Layer 7 of a small transformer language model trained on English Wikipedia (10 layers, counted from 0, width 64).
A neuron's activation on a vector x is SiLU(gate . x) times (in . x), where the dot is the dot product.

Input weights of the MLP neurons that the questions are about. A number n stands for (n - 500) times 0.0014.
n33 gate: 737,474,726,524,473,465,718,452,269,471,531,605,447,541,564,351,489,475,432,245,318,631,489,568,660,535,490,410,414,309,483,496,385,442,664,622,471,413,824,535,560,306,419,366,493,514,280,454,247,689,507,519,422,617,538,481,531,470,490,501,568,630,581,652
n34 gate: 766,527,538,279,352,784,803,292,516,403,383,469,641,210,569,452,430,510,433,506,678,545,662,488,536,565,529,551,475,244,512,614,826,513,320,543,456,595,553,570,462,389,444,604,374,395,471,560,385,439,216,243,527,617,435,190,646,431,259,398,328,658,630,566
n35 gate: 824,571,399,543,672,686,614,417,588,282,561,638,423,662,650,448,382,650,540,390,506,480,550,319,514,658,337,526,505,386,453,735,545,663,388,550,255,255,525,289,535,439,357,448,661,597,277,574,470,550,381,509,537,584,268,643,504,737,172,472,381,621,269,588
n39 gate: 358,625,218,387,627,740,642,727,524,460,289,408,455,384,293,412,458,654,420,22,540,445,635,502,307,557,595,597,407,432,485,593,470,821,680,555,805,548,489,494,282,629,411,710,433,349,478,806,279,463,377,391,626,532,578,436,440,700,596,494,614,628,816,508
n58 gate: 610,371,437,388,670,627,586,278,499,735,660,456,557,549,699,683,845,590,394,408,533,277,708,259,523,695,82,487,529,359,554,638,384,677,708,508,488,218,578,367,327,496,585,490,462,663,300,543,504,452,441,810,541,707,578,434,500,384,504,543,598,566,240,732
n69 gate: 284,610,297,642,309,415,528,62,486,748,503,253,415,315,618,741,753,324,352,342,436,620,536,502,490,492,409,214,539,402,704,635,324,722,729,742,585,444,434,299,466,81,495,599,491,510,692,411,522,470,340,682,253,656,523,499,305,335,414,461,689,571,511,596
n71 gate: 385,326,381,446,462,531,666,541,640,568,438,423,383,433,530,535,307,413,463,626,348,610,395,509,408,565,713,461,439,256,647,469,577,580,448,658,416,520,603,648,509,143,401,617,456,369,489,587,504,247,596,525,571,351,635,655,473,701,469,387,405,797,510,110
n75 gate: 581,532,433,574,415,732,592,554,212,234,422,500,432,612,458,731,479,634,471,537,387,676,811,555,263,453,497,617,557,427,677,656,481,490,538,510,720,719,631,568,251,316,485,434,890,397,387,366,440,284,470,588,658,400,355,468,391,507,307,330,450,616,503,449
n76 gate: 483,490,293,418,720,484,574,365,469,456,606,348,548,369,569,618,352,439,360,368,531,461,925,220,542,447,450,554,349,129,419,433,309,689,384,415,479,374,537,502,525,390,400,539,594,436,585,565,368,624,575,501,553,396,419,376,596,348,474,494,527,759,675,902
n84 gate: 573,646,527,475,807,566,651,422,679,500,660,524,484,590,498,675,443,483,609,605,669,284,214,487,558,696,740,517,476,576,336,558,428,438,284,593,436,317,531,449,461,464,480,526,593,594,508,676,532,504,628,463,646,662,446,319,464,568,307,562,649,400,720,582
n114 gate: 478,842,541,492,557,514,503,589,616,374,368,423,661,473,507,666,445,403,473,623,464,451,525,417,545,585,413,539,308,462,764,321,296,629,524,664,549,404,725,730,443,373,389,384,572,483,557,585,529,326,210,485,336,909,516,356,228,620,125,317,504,479,572,598
n122 gate: 588,316,417,655,230,426,528,196,678,675,490,464,650,307,523,321,462,513,494,516,489,429,782,293,330,430,627,562,453,459,714,622,362,473,533,702,759,388,442,335,628,337,516,562,634,372,697,376,585,583,517,668,567,403,494,422,633,544,555,533,653,483,546,249
n174 gate: 359,413,589,473,470,512,827,406,620,737,605,509,329,500,510,601,634,591,522,222,519,602,357,389,146,375,289,690,636,369,615,502,709,368,823,373,437,487,595,483,626,483,441,564,728,395,554,510,231,657,391,575,487,507,612,370,413,465,575,621,463,436,518,643
n176 gate: 600,791,428,324,560,474,542,409,361,558,545,514,512,496,616,467,470,450,558,407,629,257,881,572,439,322,400,508,449,477,547,506,340,673,393,450,610,516,367,213,568,124,512,365,577,421,349,694,365,764,510,497,666,460,283,522,276,300,547,500,335,733,693,647
n177 gate: 460,496,493,552,748,509,430,408,645,611,581,368,663,742,646,430,525,428,506,386,618,331,498,295,488,678,314,492,229,417,393,523,439,422,299,550,301,97,631,471,567,473,317,320,613,305,483,379,526,467,372,889,497,489,595,664,516,390,207,164,748,690,526,658
n179 gate: 493,653,581,423,387,461,515,463,473,380,486,723,518,546,622,363,415,624,243,256,482,752,439,508,390,571,553,674,374,352,522,482,500,580,522,500,445,462,688,629,300,474,245,541,608,580,489,299,139,712,446,273,625,624,705,338,535,681,338,658,470,838,458,478
n33 in: 508,606,433,601,543,656,433,807,423,522,371,494,585,626,301,264,481,519,629,502,493,538,546,320,560,500,525,184,522,393,424,695,476,634,371,446,411,363,464,462,574,551,238,586,431,412,340,462,582,458,661,592,355,348,554,515,592,628,523,782,494,529,604,579
n34 in: 635,528,428,510,560,389,589,518,498,117,353,684,414,645,479,457,595,267,439,504,572,586,440,470,570,348,470,596,336,759,427,341,418,402,436,606,601,490,503,579,321,722,560,621,607,687,632,443,417,463,722,308,407,622,609,618,506,654,439,426,694,624,575,559
n35 in: 746,423,519,414,549,360,389,353,542,600,345,424,554,275,694,383,351,600,534,430,530,676,664,688,395,331,412,466,516,560,479,479,814,442,606,580,413,486,590,492,468,433,357,352,625,576,531,403,451,248,660,460,340,323,596,385,238,503,608,447,434,314,563,612
n39 in: 436,595,515,474,327,586,664,426,550,419,527,251,407,526,638,637,412,655,623,490,545,640,492,139,212,436,527,501,335,579,596,348,450,793,581,483,593,608,479,674,353,694,536,581,532,559,634,380,600,442,516,439,171,638,701,587,323,426,538,415,476,484,438,621
n58 in: 558,480,513,509,374,679,664,603,585,568,545,349,580,532,703,487,297,651,588,647,492,241,444,502,422,634,569,327,496,601,248,405,203,423,440,432,598,403,506,637,498,716,710,478,438,445,461,711,579,674,557,632,518,320,334,425,445,405,583,450,464,541,536,686
n69 in: 404,264,505,241,505,228,613,262,353,515,418,456,546,253,435,673,262,323,525,584,263,671,526,369,272,426,623,411,498,507,592,678,396,446,720,411,376,477,668,661,318,438,510,516,530,603,545,332,354,600,430,648,388,494,671,733,743,492,210,402,650,634,325,494
n71 in: 683,540,721,407,372,545,335,484,399,415,581,513,410,604,501,397,737,441,575,553,581,289,430,479,618,511,395,641,381,599,569,509,471,542,641,335,516,529,382,295,496,626,457,404,665,464,293,617,533,421,446,530,455,299,489,815,378,457,577,434,625,447,324,596
n75 in: 536,518,440,533,668,448,645,658,441,497,583,531,501,457,524,693,325,630,634,852,626,624,413,518,460,493,481,593,413,489,265,665,344,282,591,481,383,228,504,600,637,636,532,652,472,665,383,555,530,317,477,581,511,485,433,557,544,537,323,489,394,520,697,556
n76 in: 341,437,603,514,614,478,615,362,668,424,561,485,598,552,574,507,471,413,655,419,386,488,341,649,644,536,491,436,446,817,539,588,502,410,417,611,417,350,692,653,582,564,397,433,492,562,488,565,354,483,488,484,155,407,584,655,551,624,441,474,511,476,564,562
n84 in: 602,572,482,552,446,589,607,367,424,379,186,442,586,487,576,236,490,584,511,493,722,829,467,579,713,556,567,543,526,393,407,560,342,341,485,598,494,476,513,404,677,595,552,587,318,373,366,463,626,726,567,475,319,531,452,584,465,459,477,388,315,507,648,562
n114 in: 393,469,839,611,775,692,296,400,366,554,377,531,667,666,737,584,436,618,458,466,537,525,484,545,633,470,377,448,572,360,636,501,412,427,590,271,423,419,312,412,444,428,422,561,483,567,490,536,523,418,273,773,479,396,525,596,727,461,516,485,520,456,521,549
n122 in: 462,518,615,412,717,555,559,545,407,411,591,706,730,381,515,532,558,543,597,346,404,438,693,459,610,335,390,617,536,537,590,317,625,618,505,445,533,463,493,482,600,580,456,470,448,493,442,555,427,681,462,455,639,583,341,336,712,116,597,586,474,605,402,437
n174 in: 593,397,344,487,393,426,293,389,312,478,365,599,702,512,431,419,311,291,456,305,480,393,468,534,652,603,511,588,538,594,573,596,454,536,384,626,584,471,450,308,424,547,616,464,527,628,564,389,520,771,454,286,546,497,616,390,557,565,381,254,498,594,395,728
n176 in: 426,420,422,641,336,654,461,452,636,596,527,491,618,375,318,561,433,434,433,493,363,556,647,362,525,492,561,445,406,572,617,636,567,410,447,800,527,448,419,577,175,486,566,585,416,706,720,502,470,210,631,478,608,563,577,569,536,373,683,418,474,628,428,509
n177 in: 610,417,489,433,560,677,554,617,299,331,501,540,534,597,606,347,420,541,271,357,418,311,263,406,462,354,398,156,473,648,378,740,472,281,547,479,323,442,408,418,663,442,636,456,701,311,407,338,576,620,416,521,402,354,506,581,314,419,539,314,635,515,498,476
n179 in: 402,368,736,436,429,394,618,447,540,526,544,497,648,380,352,393,527,230,632,602,662,763,591,510,446,584,277,599,669,462,516,472,540,312,675,544,447,515,598,685,470,342,214,481,454,574,602,384,560,273,385,593,566,574,518,780,514,521,531,346,299,660,605,415

Each question shows a token from some text and the vector x that enters the MLP there. A number n stands for (n - 500) times 0.0089.

" |": 515,531,514,452,378,514,470,541,503,492,606,798,512,416,484,600,497,584,585,541,579,481,576,535,478,418,473,540,704,535,408,448,566,449,491,506,679,454,325,676,477,487,439,470,558,401,476,414,514,482,493,480,580,402,448,524,554,490,517,507,352,464,610,436
Which neuron lights up most? n75

"|": 390,498,510,446,593,519,437,475,256,384,502,762,542,467,581,424,408,537,376,525,603,394,599,468,452,527,464,544,636,549,468,485,618,600,597,552,413,616,497,689,420,577,403,550,451,583,487,548,697,527,490,427,477,258,469,464,543,581,402,439,433,545,403,522
Which neuron lights up most? n179

" Com": 358,549,491,313,452,391,530,592,586,469,406,549,594,390,494,479,320,469,588,425,472,650,527,501,580,560,449,537,413,637,425,482,515,489,308,441,429,496,163,555,676,581,475,438,477,578,344,554,474,478,566,457,589,304,477,414,624,582,584,581,487,446,544,602
Which neuron lights up most? n76

" August": 525,471,521,418,452,491,459,611,329,499,526,513,481,427,547,557,406,620,673,414,536,294,687,518,412,459,527,316,595,595,512,354,532,502,643,444,490,728,439,626,734,399,486,702,317,683,449,556,588,402,563,488,521,467,391,721,466,737,602,620,486,464,457,507
Which neuron lights up most? n174

",": 482,518,742,432,304,592,440,583,341,437,495,482,390,717,568,331,347,539,612,552,570,544,682,513,560,522,520,412,649,561,412,527,392,376,511,466,457,409,307,585,702,408,498,598,437,393,356,325,369,491,458,471,517,408,503,505,543,605,520,522,421,361,345,330
Which neuron lights up most? n33

"y": 491,309,384,511,501,439,290,614,341,567,459,518,505,500,579,505,495,532,510,419,484,474,476,456,415,413,511,520,602,504,492,522,526,380,510,407,589,366,212,303,530,541,508,432,507,541,391,466,633,578,566,494,547,346,374,500,582,453,752,468,270,469,521,505
Which neuron lights up most? n122

"erg": 244,353,491,468,330,361,92,481,501,408,601,536,455,512,478,461,497,532,426,526,520,383,590,501,512,506,559,536,520,461,630,498,702,443,484,530,388,606,373,569,721,640,388,330,479,657,498,411,527,391,519,490,511,500,570,488,462,538,442,483,552,456,565,480
The three highest activations, in order: n58, n84, n75

"o": 556,452,436,559,473,423,303,476,637,552,531,542,459,516,384,378,411,679,525,394,486,499,429,386,422,511,405,549,626,585,668,582,562,620,593,325,562,425,255,440,482,443,463,429,403,485,445,678,684,416,561,401,497,585,461,516,398,605,566,489,277,551,524,579
Which neuron fires most, and how strongly? n35, at about 1.6

"3": 399,463,596,414,629,404,479,536,472,478,398,646,533,496,559,439,539,364,559,481,338,427,428,486,585,401,562,497,728,461,514,422,573,596,532,528,579,513,592,615,583,448,702,523,548,622,566,582,517,458,493,362,498,412,429,537,412,563,549,589,376,562,575,623
Which neuron lights up most? n75

" to": 558,642,771,515,366,553,529,567,426,373,638,506,589,686,557,419,269,498,511,614,434,680,394,466,519,448,407,397,628,567,477,444,530,522,527,314,490,646,541,503,444,436,464,687,456,382,421,478,702,440,426,446,531,400,562,464,504,537,570,352,479,296,406,252
The three highest activations, in order: n71, n174, n176

" Goals": 466,480,516,426,523,409,472,590,472,656,596,558,521,398,525,408,320,406,599,406,442,402,514,379,652,430,563,415,571,510,374,337,487,463,564,298,567,323,566,725,513,585,597,436,523,310,462,505,467,431,586,419,243,431,396,541,413,403,397,655,583,547,347,682
The two highest activations, in order: n76, n33

"io": 588,419,487,466,400,352,290,486,739,491,571,626,448,481,500,468,444,527,554,399,466,415,573,498,503,411,368,514,611,683,490,525,653,557,456,477,535,472,239,532,537,427,514,434,542,503,528,642,755,401,661,515,415,516,460,462,449,589,466,470,409,446,483,465
Which neuron lights up most? n35

"0": 521,264,709,399,671,539,553,570,486,303,512,550,493,531,359,499,405,529,495,494,406,395,455,473,428,601,659,511,641,527,434,617,734,516,658,262,669,628,504,511,558,427,530,600,557,629,660,700,560,548,506,472,557,384,414,462,367,541,496,576,519,558,307,502
Which neuron lights up most? n71

"ear": 393,491,393,537,723,560,261,716,447,390,495,412,687,598,489,424,517,503,558,467,607,395,470,416,504,496,575,562,517,653,523,357,503,435,444,267,532,393,450,449,581,453,519,494,377,383,494,500,732,521,390,470,463,465,391,357,479,663,707,492,527,548,566,408
Which neuron lights up most? n177

" R": 571,310,573,409,522,283,324,461,315,492,422,516,538,569,138,436,509,420,599,613,530,628,548,477,589,538,461,502,491,536,562,623,485,454,590,383,416,510,231,473,378,567,508,407,394,476,556,422,361,584,551,520,526,489,569,553,609,528,529,623,462,524,454,490
Which neuron lights up most? n58

" team": 319,494,621,493,588,420,466,532,556,732,468,471,547,728,535,529,289,531,562,480,519,463,455,495,541,327,607,370,627,588,412,462,250,253,613,451,576,444,400,472,585,711,540,476,615,388,368,509,647,506,579,566,260,439,453,509,479,457,490,459,484,300,631,427
The three highest activations, in order: n177, n84, n176

" L": 464,485,599,352,536,274,525,470,417,570,532,633,550,448,449,480,442,411,574,695,306,488,493,554,611,321,398,539,471,397,471,574,559,575,443,377,553,651,352,610,650,484,473,427,448,421,443,545,464,491,574,341,537,524,433,678,623,624,331,520,327,428,415,479
Which neuron fires most, and how strongly? n71, at about 0.5

"ic": 513,456,471,573,345,481,317,610,572,533,440,527,346,487,370,572,510,762,558,503,482,477,575,409,553,363,552,593,527,513,431,504,529,601,539,567,560,578,149,634,357,470,503,480,529,531,492,413,657,611,460,340,482,516,507,506,502,504,526,563,401,473,546,458
The three highest activations, in order: n39, n76, n69

"az": 400,508,299,588,338,401,350,479,475,363,581,436,486,434,371,477,361,679,536,486,472,555,542,557,359,318,534,526,458,528,517,389,423,559,555,482,565,466,165,470,625,457,429,516,522,483,480,532,523,503,508,421,577,461,498,476,522,486,614,563,488,292,666,412
The two highest activations, in order: n39, n179

" signed": 515,539,408,480,517,448,478,555,186,376,559,507,600,495,522,578,344,571,641,665,465,432,449,549,408,537,472,363,477,526,293,565,317,274,473,380,475,730,418,497,306,354,515,598,570,214,562,590,606,624,647,318,560,480,504,452,488,581,586,465,426,322,408,563
Which neuron lights up most? n75

"ent": 504,478,577,466,594,427,448,579,632,493,448,389,358,563,488,476,337,641,574,534,483,482,452,522,332,471,476,458,636,417,521,322,412,597,375,409,500,452,348,473,496,504,510,538,455,450,441,513,744,397,531,465,584,526,538,832,357,610,690,383,597,430,458,542
Which neuron lights up most? n71

"===\n\n": 547,416,513,513,539,588,543,586,332,488,427,573,645,567,430,521,516,516,524,530,392,517,584,516,484,578,472,315,546,707,533,438,568,368,357,246,541,398,412,545,550,275,443,603,537,548,578,442,493,488,469,356,136,491,449,509,391,416,486,425,396,631,222,770
Which neuron fires most, and how strongly? n35, at about 0.72

" p": 612,461,581,574,532,428,487,576,372,596,469,534,433,627,326,566,385,512,512,479,462,656,397,535,616,241,602,732,481,535,339,573,672,548,528,514,455,274,493,540,515,759,422,399,462,440,427,536,541,601,693,429,606,623,501,529,618,716,532,469,627,354,465,648
Which neuron lights up most? n33

" ": 424,508,603,254,378,363,512,552,586,608,407,665,448,564,331,586,472,615,563,422,541,517,582,453,530,391,660,468,606,572,431,346,685,324,519,439,420,448,566,535,486,563,547,422,531,632,662,591,338,548,584,298,498,715,473,541,560,452,548,445,402,305,514,441
Which neuron lights up most? n114

"A": 309,472,456,178,627,476,536,588,344,620,373,555,524,495,465,292,322,553,429,600,401,511,485,499,560,557,513,419,501,710,592,507,348,360,484,231,575,322,467,492,356,568,474,713,521,470,417,366,588,586,537,581,453,413,536,512,467,516,376,453,530,676,298,504
Which neuron fires most, and how strongly? n177, at about 2.8

"ig": 228,542,527,502,290,316,553,511,548,542,464,477,494,311,461,422,338,375,552,587,417,375,518,512,439,306,520,564,476,422,499,558,747,572,428,454,468,500,299,436,696,521,479,632,598,519,640,588,635,603,351,371,495,437,567,471,605,476,471,589,599,468,443,476
Which neuron fires most, and how strongly? n122, at about 2.4

" Jun": 424,372,636,429,484,313,578,566,506,505,728,542,541,406,338,364,314,517,441,571,467,380,614,432,574,444,487,401,548,530,596,628,438,416,424,309,549,536,396,621,449,408,400,683,390,675,378,547,608,503,461,405,465,441,477,616,494,601,503,760,501,569,295,508
Which neuron lights up most? n84

" cont": 551,385,447,538,396,560,320,578,433,254,408,581,525,469,327,522,371,511,724,501,453,588,634,440,595,380,424,629,466,487,332,458,629,409,370,429,433,288,456,607,375,589,498,612,653,361,717,425,515,509,327,397,461,487,577,570,477,653,652,529,536,633,502,507
The three highest activations, in order: n179, n34, n75

" d": 353,398,576,496,495,485,414,569,339,462,624,476,505,653,421,450,288,463,507,526,520,687,395,520,625,353,446,632,375,519,741,365,698,506,557,472,488,548,498,479,355,687,506,311,452,427,356,295,528,612,478,270,598,635,555,495,425,493,625,453,577,408,308,643
Which neuron lights up most? n174

"rama": 442,608,522,518,609,334,432,661,469,564,518,584,512,451,581,546,364,558,502,431,353,490,563,438,533,452,634,546,656,540,457,554,371,422,469,462,656,444,268,617,504,687,537,270,476,384,470,408,595,399,483,535,352,560,397,520,428,447,591,554,355,354,577,533
Which neuron fires most, and how strongly? n69, at about 0.29

" the": 535,526,872,488,516,525,687,487,594,502,295,596,501,418,449,485,497,688,473,521,529,396,584,471,434,445,515,552,596,549,520,497,449,522,386,406,467,533,497,630,578,525,495,508,522,414,511,451,867,477,444,519,557,547,521,540,546,489,536,475,476,564,355,387
Which neuron fires most, and how strongly? n122, at about 1.2

" tw": 230,447,519,569,617,365,426,698,392,449,520,574,516,512,471,563,414,555,601,324,461,598,562,509,489,518,573,464,552,516,531,354,410,381,391,134,470,441,630,435,565,657,428,509,554,411,562,392,475,481,643,481,545,358,545,437,619,513,376,465,406,517,552,821
Which neuron lights up most? n76

" of": 644,611,635,477,244,560,528,542,625,469,387,529,628,461,452,203,458,566,496,489,498,610,715,422,510,421,512,509,610,453,486,348,629,385,740,501,455,505,550,612,454,539,502,474,524,414,494,501,749,520,380,454,561,563,412,350,544,492,506,463,416,596,663,496
Which neuron lights up most? n179

" Africa": 455,561,544,423,391,317,408,594,576,508,381,432,485,655,482,371,372,614,379,530,493,418,537,428,486,392,488,452,576,659,504,540,253,406,577,401,657,383,466,431,852,566,546,447,527,410,631,424,750,521,574,472,378,455,390,532,401,435,492,460,433,586,611,468
Which neuron lights up most? n177

"–": 615,415,632,608,482,537,768,536,544,606,308,496,695,490,399,544,333,599,400,558,575,387,469,591,523,558,676,421,622,472,525,673,678,320,624,393,615,571,538,441,511,683,541,505,522,456,544,537,425,365,560,424,421,571,431,655,614,648,539,522,405,628,450,440
Which neuron lights up most? n75

"i": 474,469,508,515,318,488,468,505,571,550,664,531,471,595,470,434,355,498,488,393,454,510,558,429,481,499,406,554,448,525,619,560,540,362,641,346,528,528,127,502,535,650,500,371,592,568,765,498,612,549,454,324,510,483,484,548,384,511,568,527,342,506,423,410
Which neuron fires most, and how strongly? n174, at about 1.5

"z": 482,466,437,487,308,378,365,424,455,572,534,509,447,501,474,592,459,539,492,465,547,489,533,614,525,253,429,496,478,428,532,430,582,545,567,541,462,492,133,465,483,431,473,464,560,731,472,550,632,440,533,485,477,409,519,499,523,477,549,547,521,315,583,487
Which neuron lights up most? n176

" bel": 424,390,515,639,633,507,489,910,244,410,545,504,438,617,486,445,285,582,414,565,423,340,423,541,637,516,396,570,423,635,341,477,533,392,531,451,426,594,615,564,510,379,486,600,613,631,447,515,589,645,539,327,611,494,476,335,612,608,584,510,473,380,506,506
Which neuron lights up most? n33

" K": 450,414,547,529,398,409,576,475,388,393,479,489,514,520,415,505,464,523,466,602,503,510,356,472,597,255,441,536,402,558,573,402,567,400,558,455,459,324,279,537,556,388,437,414,435,619,554,471,473,488,585,559,509,455,667,769,608,483,436,717,406,484,248,502
Which neuron lights up most? n71

" D": 456,433,484,368,437,301,505,641,400,456,557,500,554,527,207,484,515,533,485,650,533,613,446,518,511,232,476,474,405,511,655,455,599,432,634,479,391,455,332,568,412,537,469,230,415,481,496,452,506,585,460,512,465,603,514,724,393,549,518,507,475,562,487,563
Which neuron lights up most? n58